Layer 19 of a small transformer language model trained on English Wikipedia (22 layers, counted from 0, width 96).
A neuron adds its activation times its output weights to the MLP's output. To switch it off is to set its activation to zero at one token and run the rest of the model.
A neuron's activation on a vector x is ReLU(weights . x + bias), where the dot is the dot product.

Input weights of the MLP neurons that the questions are about. A number n stands for (n - 500) times 0.0024.
n21 (bias -0.023): 539 769 410 562 536 578 532 294 653 428 615 379 471 345 483 284 605 558 546 504 311 302 562 355 731 680 513 634 492 442 663 578 512 835 528 543 839 573 487 533 649 587 602 686 442 455 545 453 546 588 680 560 520 538 738 584 314 347 561 738 754 483 630 610 484 404 416 476 392 483 433 608 496 625 447 664 488 534 685 740 814 429 777 744 707 632 521 631 402 479 500 659 304 641 600 629
n41 (bias -0.184): 420 452 371 278 537 641 574 360 479 418 284 533 644 405 676 475 427 253 385 358 614 533 500 508 550 529 461 521 571 521 547 483 508 554 528 643 464 550 432 411 618 534 318 264 433 338 44 635 758 334 558 589 210 389 642 479 405 543 607 258 455 312 668 309 199 889 382 541 370 513 532 677 594 314 253 458 311 551 592 580 571 762 445 620 588 565 576 685 521 586 586 402 509 399 536 724
n51 (bias -0.007): 604 612 588 335 695 743 373 532 419 527 404 614 243 317 605 373 533 488 406 452 370 185 484 445 645 620 437 418 746 581 606 387 626 655 317 496 699 639 500 386 476 545 500 372 291 400 689 391 516 504 544 629 508 714 332 681 409 454 722 516 390 187 327 424 453 547 367 258 402 354 389 371 429 370 619 352 371 500 673 508 359 601 387 429 460 458 734 595 624 385 366 602 538 318 694 354
n74 (bias -0.269): 551 313 892 480 604 683 586 342 730 424 786 610 500 819 456 221 341 622 322 645 671 824 583 753 607 587 728 515 549 505 525 364 386 404 505 480 557 365 420 347 643 495 687 225 578 597 437 662 579 460 398 241 789 744 704 460 634 721 793 592 381 555 314 707 301 495 414 438 528 584 463 431 104 318 447 471 534 341 467 608 524 289 578 394 461 651 642 695 510 505 700 713 582 284 392 878
n81 (bias -0.345): 479 688 491 286 608 637 518 522 589 422 319 496 473 549 549 548 591 576 527 726 609 592 323 304 335 717 500 858 723 307 455 643 783 866 509 528 823 658 819 608 422 626 944 623 575 650 522 731 401 735 646 422 654 587 553 464 574 697 465 575 443 600 640 465 413 566 630 526 323 442 381 625 334 312 526 584 634 373 419 634 687 423 625 557 679 615 540 294 620 386 631 631 500 428 595 661
n112 (bias 0.106): 536 624 508 279 516 442 500 638 125 480 686 687 475 817 467 278 466 595 652 355 200 488 488 533 442 484 271 432 488 634 441 521 443 549 532 806 532 611 479 694 261 391 471 385 351 512 691 604 722 378 463 862 475 470 529 606 537 560 545 620 724 589 575 632 536 522 698 467 564 404 587 246 423 354 533 574 749 580 587 575 463 264 471 308 450 608 296 491 554 751 663 648 601 450 576 533
n117 (bias -0.091): 532 520 353 801 636 613 521 438 479 475 454 608 560 227 470 437 660 415 539 698 401 599 601 529 513 382 795 461 568 624 376 530 16 772 606 518 590 421 496 419 541 380 287 478 373 743 555 773 547 474 466 525 236 465 247 414 637 627 817 445 724 301 496 483 340 540 409 658 504 547 669 474 728 645 458 660 585 522 646 445 419 700 619 546 577 500 572 530 580 660 409 479 670 394 606 781
n145 (bias -0.233): 760 542 345 649 683 397 453 496 576 457 528 374 614 409 673 595 610 624 492 612 649 484 616 418 388 321 517 626 387 593 520 552 625 710 527 413 690 694 664 565 567 472 480 640 584 651 476 571 488 467 428 395 742 652 548 435 413 384 797 556 728 648 523 560 352 559 234 457 352 354 424 556 311 609 638 476 512 834 650 641 588 481 524 583 577 645 456 352 209 549 445 512 581 540 705 84
n147 (bias -0.236): 508 685 296 488 671 622 383 247 623 444 390 612 691 553 434 500 433 615 621 406 412 813 794 416 566 642 295 608 303 508 687 553 668 390 765 432 464 609 617 641 376 674 480 584 435 626 365 296 463 688 504 437 451 232 488 479 327 800 399 561 416 500 386 630 353 180 572 641 599 459 684 574 440 682 500 390 492 621 614 438 496 330 599 577 582 789 442 353 598 567 504 383 522 422 718 583
n163 (bias -0.223): 778 334 259 545 660 435 622 645 273 560 418 645 692 459 467 626 450 278 417 529 400 428 574 544 311 357 346 789 430 164 421 545 387 390 468 568 615 216 660 533 681 512 581 336 619 704 496 534 550 391 704 520 590 576 615 559 237 424 439 406 440 601 472 467 560 218 524 682 667 438 375 558 411 314 468 578 471 734 579 508 558 476 512 500 471 342 318 335 459 559 407 730 774 281 369 662
n184 (bias -0.163): 275 547 512 496 504 581 347 416 651 599 585 823 529 270 496 315 471 708 434 532 452 412 191 456 386 617 623 496 594 257 504 614 500 645 516 580 666 335 504 388 397 549 584 496 492 318 415 475 352 322 613 610 314 467 675 508 801 647 235 532 472 654 465 569 849 509 544 524 694 484 578 320 588 397 620 569 578 492 414 627 431 653 406 247 529 677 840 571 451 454 684 301 621 582 476 545
n285 (bias -0.078): 601 535 569 525 456 646 516 448 373 704 528 404 662 459 500 278 546 631 645 496 680 420 594 572 357 325 543 800 767 640 293 488 696 540 472 572 650 763 592 255 668 483 427 659 443 358 365 730 603 371 723 623 573 613 822 550 460 420 480 667 476 274 437 370 536 163 771 609 556 500 625 623 528 846 424 622 402 562 645 377 447 488 590 564 611 559 611 471 451 487 544 575 409 389 690 599
n297 (bias 0.058): 508 815 418 316 619 478 634 359 351 581 426 650 686 604 531 461 594 448 637 500 253 496 439 705 596 322 809 798 588 743 340 609 436 760 420 709 555 444 464 602 509 438 526 621 369 301 670 464 690 704 595 547 682 330 435 562 810 482 315 413 560 455 646 470 428 283 709 349 771 279 700 478 453 460 736 730 360 260 366 535 561 698 597 397 474 342 557 558 430 415 509 540 278 641 648 522
n329 (bias -0.229): 396 492 375 496 725 496 376 492 580 660 508 335 496 513 576 650 612 694 491 852 521 615 584 566 374 462 421 504 466 364 432 521 228 396 516 343 590 483 629 573 389 313 812 720 261 646 466 461 130 342 563 394 483 629 513 496 492 561 537 370 323 857 544 354 733 571 430 450 606 513 396 204 595 759 397 630 631 483 327 724 348 431 589 297 534 299 246 608 584 526 702 483 411 390 533 466

Output weights of the MLP neurons that the questions are about. A number n stands for (n - 500) times 0.0013.
n21: 440 429 426 553 466 613 388 539 246 706 420 608 156 565 475 575 511 536 532 599 549 324 597 495 620 442 591 464 609 420 459 436 574 418 509 291 517 424 483 525 472 497 417 479 514 517 475 686 422 529 444 585 567 557 591 505 497 593 554 479 450 651 315 561 674 369 434 522 511 492 522 633 401 372 571 409 524 574 632 434 416 479 434 641 463 497 449 447 688 548 466 329 653 561 480 480
n41: 544 572 565 395 584 445 526 466 475 439 516 519 395 630 480 650 583 500 579 419 301 613 541 562 608 318 530 611 506 429 461 353 618 540 582 408 612 227 592 704 439 534 466 555 488 393 624 462 448 626 410 456 623 280 440 417 565 715 612 662 387 624 559 558 509 473 608 334 663 365 545 419 503 377 400 457 442 686 471 475 343 603 549 593 361 478 322 442 584 421 382 511 370 481 544 379
n51: 427 546 622 528 438 347 497 606 478 409 539 430 429 471 371 459 449 522 384 341 416 527 473 521 479 595 539 590 500 500 535 561 473 803 597 468 498 538 465 457 494 614 513 424 555 641 484 70 326 614 471 458 528 327 559 567 601 547 468 508 491 458 559 377 413 503 735 462 633 465 628 472 524 549 526 549 566 438 564 651 572 362 509 549 495 585 389 531 529 381 491 503 341 534 443 680
n74: 534 677 659 655 433 359 549 696 626 621 559 380 531 191 557 688 611 511 584 564 399 236 493 496 527 463 47 346 481 532 579 592 553 593 424 487 369 555 488 663 463 658 599 547 493 673 222 518 500 402 618 598 482 398 541 445 386 444 298 531 613 275 519 521 467 752 609 496 421 403 427 466 651 603 581 449 377 698 558 504 421 476 406 419 535 480 402 456 608 536 244 411 409 618 659 279
n81: 415 458 618 294 412 508 312 457 293 562 606 463 494 462 512 320 458 486 312 493 620 444 503 272 443 643 551 310 611 326 532 514 702 482 441 641 456 397 358 486 468 550 440 534 482 612 545 477 586 589 600 596 482 555 523 299 490 637 472 401 595 358 581 633 557 398 530 785 489 521 347 849 586 601 483 647 428 624 500 622 710 433 366 538 418 725 349 522 572 726 508 497 629 335 403 280
n112: 375 391 393 665 638 626 547 370 716 490 447 276 327 300 554 667 821 472 467 700 586 575 369 493 545 516 606 548 582 427 541 517 508 493 417 488 536 500 456 572 726 500 406 526 604 535 528 290 347 382 509 370 622 564 471 435 490 520 308 441 256 428 450 361 466 530 306 528 571 558 442 545 530 629 650 399 410 362 569 381 412 777 623 701 375 522 749 595 500 221 362 562 480 491 503 587
n117: 596 583 784 528 541 340 443 393 382 452 433 532 281 786 629 638 473 453 583 278 405 573 488 301 383 387 408 597 449 455 573 575 672 529 487 428 666 352 653 472 363 430 660 344 575 378 719 492 472 307 489 587 444 519 500 585 745 387 666 583 576 607 382 628 451 500 408 478 455 573 438 509 452 504 544 500 455 605 552 510 543 394 453 372 533 497 536 497 375 405 438 608 500 457 525 429
n145: 529 442 454 418 341 609 462 381 382 597 472 596 527 676 312 506 458 647 610 548 531 415 659 551 442 399 755 423 587 455 393 464 380 544 445 457 438 434 536 623 603 465 581 417 441 356 704 390 612 641 489 613 581 558 477 494 581 515 623 317 404 556 255 681 506 656 640 506 414 378 562 497 369 399 417 538 497 297 435 407 333 497 483 552 606 441 476 437 742 736 610 549 367 560 508 497
n147: 503 442 851 497 617 661 584 566 512 551 471 272 539 545 511 408 551 480 688 521 723 401 431 440 359 491 504 476 709 525 471 560 471 553 395 383 514 610 366 674 487 362 479 420 588 207 574 512 336 568 380 506 368 567 521 604 468 491 522 416 535 494 523 428 487 554 368 377 349 455 461 620 560 397 511 577 487 443 435 554 414 554 216 607 440 274 788 576 512 631 514 607 385 657 482 435
n163: 630 524 713 512 301 522 478 318 557 486 468 352 809 558 584 446 436 455 612 390 556 406 488 364 435 435 293 511 553 331 765 529 507 586 385 403 479 444 528 539 668 511 556 500 455 479 520 602 506 568 604 500 521 457 587 461 555 454 471 569 439 446 488 360 366 654 450 607 435 479 586 478 572 655 339 643 376 188 418 484 383 615 442 383 445 413 532 727 457 555 656 584 440 487 603 503
n184: 630 621 487 432 576 484 526 463 383 410 511 582 622 520 686 441 467 559 559 475 488 572 598 423 460 436 416 582 344 531 282 530 660 456 305 500 241 619 545 631 383 442 477 480 380 581 524 465 580 541 479 441 401 500 491 431 374 503 634 265 425 472 364 515 509 520 591 509 557 488 451 537 515 639 478 624 482 767 445 443 419 379 520 731 262 329 485 491 529 540 514 615 702 368 586 657
n285: 327 434 614 612 580 444 429 453 581 327 484 730 390 562 500 696 390 494 620 489 399 571 562 553 631 658 490 394 338 442 623 391 449 521 578 547 515 453 451 606 480 500 571 376 512 526 730 441 401 647 366 489 629 305 454 475 607 556 477 400 602 534 408 611 520 554 428 442 608 434 480 524 642 228 520 524 617 476 420 614 710 506 416 460 383 495 439 391 544 440 416 470 575 492 387 524
n297: 448 394 586 728 462 482 455 538 454 466 512 420 42 486 534 453 356 503 410 661 717 493 428 435 560 561 286 398 479 343 470 428 720 435 619 297 547 647 549 470 456 532 459 511 450 588 236 538 503 374 588 636 514 604 553 506 336 587 575 606 536 451 445 545 647 611 404 450 365 861 373 640 594 595 244 456 584 589 606 514 599 570 330 521 527 651 574 248 542 672 433 497 644 409 436 388
n329: 476 510 528 377 382 341 427 487 327 557 562 632 545 574 467 497 532 463 683 494 461 526 471 395 497 512 410 530 469 394 500 624 664 689 572 676 589 220 566 516 457 404 757 430 306 390 418 717 550 524 302 630 460 527 522 618 567 475 628 591 423 464 371 528 565 316 590 520 758 549 562 591 491 158 454 383 554 601 486 565 558 276 337 406 587 467 532 263 610 554 409 420 585 693 494 486

Each question names a token from some text and the token that comes next. It shows the vector x that enters the MLP there. A number n stands for (n - 500) times 0.019.

Then comes g, the gradient of the next token's log-probability with respect to the MLP's output, scaled to length 1. A neuron's effect is roughly proportional to its activation times (output weights . g). A number n stands for (n - 500) times 0.0009.

"th", then " century"
x: 461 562 520 601 460 508 511 472 257 334 385 652 442 534 540 518 507 520 480 421 559 488 388 720 540 408 642 309 505 607 511 611 545 414 273 591 408 686 468 366 602 469 379 412 575 830 442 527 521 727 567 506 526 221 478 542 348 393 314 428 459 439 373 680 388 289 605 413 513 454 439 537 571 612 637 444 656 642 463 452 465 524 575 662 449 312 422 527 366 650 468 487 552 570 462 539
g: 720 487 569 582 568 550 523 496 500 374 323 481 537 600 379 432 217 645 444 441 615 412 473 637 584 575 555 302 479 458 499 641 674 713 559 684 563 312 495 606 528 464 318 260 703 410 354 562 370 542 482 556 470 453 491 367 433 478 547 350 376 554 466 303 417 552 379 732 605 490 224 615 338 555 628 562 590 472 592 627 669 384 348 388 456 395 655 581 563 528 483 504 491 471 584 582
Switching off which neuron hurts the next token most? n147

"ort", then " of"
x: 490 481 582 442 339 536 546 513 553 568 480 354 493 411 505 470 637 484 586 600 641 298 250 533 317 557 770 332 484 679 497 574 555 502 251 749 275 658 295 451 479 424 579 469 555 630 579 358 416 647 507 586 448 384 642 340 430 446 437 426 511 469 526 494 430 389 640 342 311 482 404 662 371 582 458 521 634 411 454 476 568 449 621 684 501 496 429 642 457 477 521 592 413 663 564 520
g: 487 427 482 457 467 579 698 647 206 532 496 455 563 472 412 464 631 545 519 400 682 616 706 582 724 594 443 527 496 675 627 603 657 465 342 524 445 413 400 435 612 416 435 449 601 527 420 612 503 587 717 534 389 289 507 431 403 637 204 560 426 743 488 519 543 399 358 305 355 538 601 339 581 513 388 524 531 377 508 514 642 566 635 512 585 379 478 561 452 275 274 341 525 588 455 452
Switching off which neuron hurts the next token most? n21

" the", then " national"
x: 499 563 487 552 512 623 442 549 354 433 362 555 339 383 631 417 478 537 313 450 414 581 309 696 411 501 656 451 489 625 472 572 454 557 659 772 350 547 345 501 406 484 425 501 563 763 548 470 529 423 447 571 422 504 469 489 372 445 405 553 507 536 566 617 603 267 327 608 648 423 611 560 528 557 660 547 570 413 473 469 588 484 497 579 463 486 420 462 330 680 522 266 369 576 557 367
g: 497 643 403 567 507 597 655 588 451 499 643 420 479 446 543 552 400 628 677 602 370 447 302 394 590 704 428 491 757 472 659 576 426 457 349 395 806 436 539 563 472 650 746 438 645 576 453 613 328 404 377 562 441 554 390 553 439 516 470 463 618 451 301 645 524 374 490 638 393 526 440 400 706 612 505 482 443 424 636 412 439 270 346 438 415 178 495 521 414 344 535 495 501 584 424 536
Which neuron, switched off, raises the next token's probability most? n184

"M", then "usic"
x: 642 600 485 210 503 610 405 352 511 415 448 552 445 520 394 533 505 419 490 649 519 530 371 697 524 371 662 471 569 554 483 600 420 440 324 668 381 638 340 347 430 389 459 278 564 745 587 480 379 661 543 371 679 479 485 464 374 598 464 455 584 410 666 432 446 496 551 527 755 573 360 610 371 444 554 468 608 580 376 396 418 338 654 521 440 317 532 712 368 635 470 527 407 577 622 393
g: 655 563 437 504 211 526 667 472 699 412 600 361 560 574 480 326 512 307 526 440 402 506 568 513 521 603 304 521 738 681 620 573 302 566 579 430 606 496 619 459 608 487 383 281 662 355 414 574 532 337 374 572 621 566 740 322 419 483 449 505 363 459 594 451 710 514 484 557 576 456 590 515 439 418 515 408 584 543 522 555 429 498 189 569 266 388 512 462 425 582 472 589 653 654 516 420
Which two neurons, each switched off alone, lower its probability most, in order? n74, n297

" \"", then "ro"
x: 564 637 430 404 405 683 262 483 451 504 424 284 293 511 687 497 676 725 378 693 460 369 421 521 479 448 482 523 452 499 301 583 428 507 375 425 345 573 501 415 295 469 521 475 536 628 566 465 585 609 416 567 502 397 570 425 573 516 288 506 390 462 725 570 686 414 688 570 585 389 453 471 464 465 539 412 591 542 492 511 663 412 740 483 631 513 366 468 437 636 376 567 493 614 655 379
g: 388 452 481 579 580 689 487 677 532 622 503 649 421 627 410 506 403 623 758 505 613 350 542 297 409 474 612 195 470 414 590 659 537 484 405 546 568 534 582 378 559 586 733 570 305 676 656 466 397 448 554 285 432 712 509 408 537 495 431 571 550 456 525 422 460 508 591 476 528 437 401 673 479 585 501 433 560 245 424 529 526 403 566 414 435 687 487 262 465 441 517 490 489 143 464 551
Which two neurons, each switched off alone, lower its probability most, in order? n81, n297

" addition", then ","
x: 422 397 322 347 238 554 651 370 159 400 546 512 459 571 516 659 524 410 421 532 734 286 252 609 468 448 651 450 390 622 522 585 412 479 369 607 494 554 488 346 637 295 431 688 505 717 611 532 559 492 501 632 569 468 409 412 374 460 312 689 325 599 566 439 467 360 528 416 480 593 587 420 406 571 599 491 676 548 424 557 608 434 471 577 537 601 474 530 514 520 395 528 699 660 618 505
g: 416 574 597 405 522 485 227 538 346 405 453 404 437 365 577 583 483 543 456 514 617 642 302 471 651 407 238 656 443 490 372 427 629 463 557 370 450 587 462 411 608 597 454 700 609 325 562 446 335 559 469 521 543 372 594 615 569 442 804 522 609 526 317 439 372 408 485 593 640 602 509 433 565 527 391 553 603 431 521 560 522 530 458 561 620 321 275 875 506 377 553 410 666 435 572 613
Which two neurons, each switched off alone, lower its probability most, in order? n163, n297

" \"", then "S"
x: 538 662 447 369 447 691 261 449 454 507 434 295 269 509 679 485 647 715 366 711 433 356 419 526 467 470 491 503 499 503 315 581 420 487 376 425 320 579 534 430 319 467 543 488 532 632 533 474 597 594 445 547 537 397 522 447 550 535 289 504 409 465 683 574 617 414 721 579 624 392 465 484 462 488 548 432 581 531 463 490 660 414 725 476 646 497 355 473 430 633 421 599 447 631 656 353
g: 517 407 485 530 593 448 509 476 433 549 566 323 477 514 506 477 456 421 344 403 268 700 765 678 485 314 388 696 521 583 689 606 451 593 491 404 381 475 362 388 340 392 190 406 479 392 578 479 631 332 628 431 586 388 631 470 605 560 439 583 484 601 498 620 631 580 479 503 576 533 445 595 504 554 427 400 437 679 586 503 428 428 603 438 510 263 558 651 700 660 688 243 360 553 578 493
Switching off which neuron hurts the next token most? n21

"igh", then "th"
x: 591 563 645 510 462 486 467 588 529 363 370 582 450 446 512 652 628 463 702 306 426 380 541 606 394 515 699 332 475 593 343 578 416 331 347 602 334 461 458 429 587 426 618 459 505 787 506 479 442 642 419 539 625 356 643 665 380 523 478 335 201 467 540 556 412 268 603 454 469 451 425 455 501 592 568 540 656 562 281 541 666 542 561 388 522 514 185 634 399 615 414 530 422 458 571 675
g: 511 720 431 385 606 448 597 564 745 438 360 214 474 427 510 715 431 458 605 421 431 526 599 569 550 555 531 773 350 504 493 475 497 398 581 344 764 415 370 572 510 555 380 460 767 575 395 496 566 698 491 455 396 538 468 418 345 612 257 646 560 684 541 650 533 465 423 485 439 501 532 510 510 586 380 546 667 416 426 526 280 525 460 619 297 281 368 445 487 609 463 443 406 488 571 495
Which neuron, switched off, raises the next token's probability most? n329

"lex", then "as"
x: 424 634 513 545 315 545 381 386 533 267 398 741 321 479 461 513 567 508 444 521 498 550 484 417 337 331 561 370 354 564 417 638 383 409 439 694 293 617 422 359 528 558 438 499 453 700 581 335 641 662 402 645 594 445 677 512 347 546 499 391 509 319 435 531 441 527 529 577 370 561 412 611 507 608 408 617 426 493 517 284 706 473 498 488 634 567 554 688 489 529 548 538 534 530 568 678
g: 417 431 601 390 472 372 300 452 632 596 477 274 446 634 440 563 387 457 456 626 320 422 643 465 560 374 634 686 525 441 320 408 368 644 503 624 545 530 485 574 517 479 572 255 457 510 373 374 580 696 583 321 578 465 691 659 517 580 766 454 501 657 547 573 452 561 430 471 427 405 393 606 435 619 575 326 657 594 575 585 558 675 423 606 283 417 325 455 771 517 443 539 448 451 432 351
Which two neurons, each switched off alone, lower its probability most, in order? n41, n21

"ec", then "rop"
x: 426 598 581 607 320 463 319 655 433 527 560 464 254 395 351 577 564 691 602 386 573 370 450 557 276 497 554 486 450 559 573 690 393 479 349 462 418 530 632 345 354 514 407 505 426 859 569 484 411 545 615 476 484 405 511 457 203 693 494 447 351 406 552 573 677 579 525 419 627 478 394 550 578 595 453 395 664 520 543 491 630 462 468 504 527 598 291 483 457 647 516 541 451 617 598 485
g: 485 412 449 616 560 483 438 504 319 672 373 450 581 566 469 407 560 325 652 530 602 546 515 676 350 585 571 380 501 432 509 598 530 554 522 430 500 478 480 451 483 713 697 740 482 427 297 519 530 630 526 404 353 555 536 388 665 330 552 593 459 562 503 561 290 510 443 340 544 639 286 562 566 541 680 327 590 510 605 644 591 264 444 611 349 419 183 253 560 637 582 623 477 344 509 510
Switching off which neuron hurts the next token most? n329

",", then " es"
x: 498 551 424 470 620 568 326 447 482 429 457 470 337 500 609 457 556 489 650 468 598 479 429 571 587 476 512 562 447 560 543 514 323 461 355 770 442 532 441 547 374 324 550 388 307 575 584 612 497 639 674 620 382 466 407 514 399 514 560 395 413 470 672 555 565 144 547 463 284 529 411 491 575 632 566 513 560 554 479 491 538 449 539 683 543 513 425 374 435 566 343 585 427 688 549 402
g: 418 414 525 603 553 740 462 349 769 656 465 330 591 712 502 578 285 541 442 516 413 468 426 461 372 550 438 490 456 328 675 753 200 388 647 524 638 444 723 615 481 571 480 604 407 572 562 483 499 482 497 401 410 608 288 314 356 610 577 531 552 450 469 597 312 559 314 532 459 461 420 555 447 361 587 361 518 514 669 466 518 410 539 421 350 513 525 394 570 525 519 643 722 543 605 410
Which neuron, switched off, raises the next token's probability most? n51

"In", then " "
x: 625 538 464 495 384 637 449 442 339 444 534 465 347 595 614 396 546 448 179 416 702 444 513 559 537 364 623 587 576 544 408 580 451 451 433 794 443 609 272 336 536 373 546 547 504 526 552 499 457 495 414 467 378 325 366 650 437 496 407 474 547 481 641 456 364 326 520 582 558 441 477 526 517 345 684 504 647 529 425 437 632 432 581 707 551 568 357 581 377 609 475 659 454 559 601 415
g: 428 309 785 473 579 512 449 471 471 423 180 589 483 386 473 521 640 405 432 415 490 607 511 561 404 467 649 503 478 644 402 542 661 591 609 639 303 646 530 538 399 380 382 400 557 500 493 424 654 572 605 465 533 442 553 457 584 513 665 812 402 541 559 570 446 643 468 401 601 410 457 632 396 409 385 663 535 495 430 371 281 694 634 504 502 605 402 385 567 595 401 269 389 413 671 287
Switching off which neuron hurts the next token most? n41

" stud", then "ent"
x: 718 553 422 491 373 629 412 595 490 391 466 566 364 384 577 451 531 663 584 440 595 470 392 674 482 513 644 514 377 588 257 500 468 437 334 459 191 466 408 628 550 540 434 651 545 774 600 421 490 524 433 484 588 492 508 565 311 765 492 417 520 553 750 558 625 463 374 255 454 427 325 525 346 638 509 516 501 567 489 459 617 439 567 394 468 556 336 551 453 437 357 499 627 358 642 498
g: 343 609 491 497 396 352 599 425 552 428 463 670 478 456 532 310 393 658 499 600 415 435 613 434 478 494 462 413 729 388 563 395 684 568 600 498 505 258 598 503 721 360 378 351 629 321 552 460 540 578 482 646 527 487 296 569 446 665 567 482 368 474 751 496 454 511 470 570 362 496 459 545 524 475 585 351 455 579 439 368 414 551 495 606 890 403 472 504 570 517 316 716 567 446 667 288
Switching off which neuron hurts the next token most? n145

".", then " The"
x: 596 613 403 323 508 544 399 460 379 419 456 585 357 565 521 667 607 501 417 550 650 556 470 602 502 574 426 582 494 358 350 480 403 485 318 725 412 609 406 527 461 273 500 494 465 369 571 694 602 620 631 483 478 439 603 507 486 453 526 358 530 377 719 559 562 252 487 572 446 455 394 454 393 536 591 552 656 611 522 431 516 427 693 619 521 303 411 476 396 549 380 403 380 760 561 314
g: 545 493 470 576 418 254 329 683 362 336 342 539 440 638 543 360 597 399 387 513 672 568 670 527 529 393 525 621 554 345 514 715 449 701 174 668 409 584 322 628 542 418 469 580 415 593 565 605 392 415 696 479 449 582 505 509 533 389 573 582 313 513 438 476 437 516 499 426 451 402 563 605 379 288 510 570 548 571 420 402 752 431 515 526 660 586 271 462 501 488 430 657 695 582 576 458
Switching off which neuron hurts the next token most? n81

"==\n", then "A"
x: 550 608 400 392 433 636 392 516 436 393 467 454 406 594 546 485 477 521 298 458 591 632 464 659 613 407 506 645 444 501 415 566 409 498 319 575 499 502 399 507 328 313 286 354 415 395 432 526 658 686 472 532 436 396 580 458 464 519 519 463 418 601 661 536 451 338 495 522 453 447 487 452 461 555 539 568 623 624 451 427 520 379 905 588 608 417 396 465 370 618 549 552 582 810 669 306
g: 595 726 387 445 619 567 584 500 559 450 418 483 559 443 541 670 417 721 463 614 494 294 497 399 289 476 434 551 454 472 634 333 330 404 716 464 467 498 587 626 589 401 523 302 494 408 630 434 525 505 370 595 548 466 398 390 485 514 513 674 524 463 302 570 640 533 716 510 696 401 462 664 646 658 413 455 589 433 525 327 535 315 432 523 693 415 633 627 206 474 333 507 281 496 585 471
Switching off which neuron hurts the next token most? n145

" in", then " various"
x: 616 611 548 642 417 614 269 464 438 424 501 398 332 555 779 395 450 440 348 474 618 448 476 629 588 470 474 602 599 537 445 499 392 537 358 752 466 660 334 351 488 344 516 478 486 586 523 610 488 513 520 503 326 452 412 686 497 454 372 409 656 459 682 477 447 171 537 561 476 474 446 479 492 478 584 449 559 571 460 421 549 442 547 661 570 421 364 512 423 514 433 631 477 559 662 401
g: 526 739 432 550 516 503 547 552 535 722 420 580 586 516 706 495 509 534 381 428 311 503 369 651 472 571 264 576 672 479 508 425 320 624 462 491 749 520 447 440 653 575 515 543 476 483 456 476 296 385 386 356 498 561 386 619 415 508 762 470 435 542 536 447 404 573 554 372 496 389 476 475 443 543 623 573 478 406 660 619 540 426 513 595 365 683 293 329 666 448 719 353 355 566 176 481
Switching off which neuron hurts the next token most? n51

"ion", then " and"
x: 449 568 502 573 433 505 337 478 431 323 538 626 269 359 412 524 455 480 595 511 614 510 308 598 413 444 508 606 521 596 388 557 407 500 216 675 443 640 318 411 429 528 388 736 619 492 479 667 451 465 548 562 566 433 600 559 549 618 375 521 631 280 643 493 643 582 520 461 458 573 326 513 481 579 397 644 585 495 455 341 373 644 640 437 436 465 765 542 404 374 302 503 537 506 638 425
g: 498 602 620 498 510 475 453 529 521 456 684 590 474 294 557 577 582 564 709 507 526 351 417 496 469 492 393 401 491 500 564 481 395 359 246 456 526 612 346 619 384 516 361 485 216 573 508 515 542 622 645 507 562 379 496 540 598 473 550 691 387 595 613 675 608 308 595 219 463 707 577 408 635 654 473 557 446 540 620 322 341 446 443 718 635 465 347 396 365 348 580 348 723 478 403 563
Switching off which neuron hurts the next token most? n184

"us", then " about"
x: 504 567 481 659 524 459 422 649 393 351 479 688 236 448 554 504 552 329 604 526 411 558 483 510 542 444 586 520 549 436 383 485 334 323 254 722 394 681 560 456 498 464 535 542 546 635 600 562 507 411 629 694 381 377 571 626 643 512 422 444 423 420 425 358 576 409 413 306 423 530 526 470 463 584 574 488 529 450 471 443 595 539 518 416 577 493 538 597 525 299 284 611 525 737 695 442
g: 661 417 506 655 451 538 533 545 456 488 508 451 537 450 592 715 517 588 305 361 543 518 558 435 653 595 500 586 256 435 648 720 364 520 466 628 436 415 573 530 422 330 597 516 530 331 438 563 579 606 637 477 510 642 259 194 517 566 449 522 391 508 655 386 469 437 564 252 482 401 610 408 393 513 538 506 490 500 454 640 484 327 353 672 732 758 567 491 596 319 363 586 567 329 390 531
Switching off which neuron hurts the next token most? n51

" it", then " was"
x: 532 613 455 359 482 672 514 493 366 258 600 469 436 556 448 213 312 516 455 496 400 448 523 595 629 405 711 503 484 718 380 487 393 346 399 600 439 602 390 615 485 256 585 630 487 568 679 616 618 488 521 445 380 596 614 286 509 457 560 454 400 401 711 480 452 394 418 507 520 449 572 708 440 541 479 666 589 377 352 407 640 365 633 561 466 439 606 516 385 340 435 652 421 594 532 616
g: 435 411 685 644 385 553 462 527 453 284 310 516 462 530 262 519 585 419 471 373 802 678 647 561 511 349 624 443 378 639 425 551 681 353 452 499 384 618 541 628 413 431 407 450 677 689 482 484 519 533 455 554 444 574 636 530 449 492 483 705 248 670 714 531 432 498 569 607 653 593 535 542 597 470 305 521 472 532 334 395 641 403 500 573 534 451 379 579 288 479 289 474 396 418 548 373
Which neuron, switched off, raises the next token's probability most? n74

" ", then "196"
x: 527 615 617 335 467 556 166 355 390 434 434 630 449 433 630 635 540 595 404 540 611 410 450 681 377 462 684 551 476 503 442 546 444 490 436 515 434 512 410 121 373 408 470 367 460 641 596 658 581 653 470 513 489 391 369 427 529 448 302 491 397 420 521 463 400 393 546 393 479 545 468 602 535 605 729 515 736 585 440 408 590 437 661 720 523 461 500 442 413 632 680 405 553 441 607 461
g: 518 476 381 383 352 413 500 421 273 674 416 520 530 476 568 432 564 504 691 495 344 452 552 547 491 470 487 336 564 610 461 401 633 447 584 461 602 653 473 513 418 205 605 480 491 440 334 539 448 306 378 517 500 396 585 499 491 500 695 460 561 503 662 515 526 382 454 569 584 424 493 652 373 730 659 710 441 579 316 222 486 597 479 481 567 794 547 599 765 564 557 352 564 379 636 323
Switching off which neuron hurts the next token most? n81

".", then " Ad"
x: 533 553 417 376 472 503 309 428 339 447 466 620 352 503 539 718 574 449 408 566 643 580 480 581 522 530 409 504 510 352 411 449 468 430 353 691 409 555 374 535 410 269 451 426 471 399 578 670 700 574 626 444 530 451 593 541 480 552 560 355 549 447 725 574 625 237 544 582 491 458 470 448 345 514 503 575 652 648 496 491 585 389 680 635 532 420 388 409 378 510 350 448 408 804 566 383
g: 391 399 523 375 309 460 601 620 625 725 430 516 562 624 504 392 218 668 521 581 538 622 397 431 475 539 398 738 560 639 525 456 459 489 746 509 271 622 515 575 542 588 536 529 469 410 823 631 443 476 519 491 409 361 477 350 601 415 401 368 674 506 345 575 482 511 621 451 616 491 526 666 547 558 389 434 299 433 382 475 303 623 459 402 473 331 513 531 290 550 544 414 727 553 418 503
Switching off which neuron hurts the next token most? n163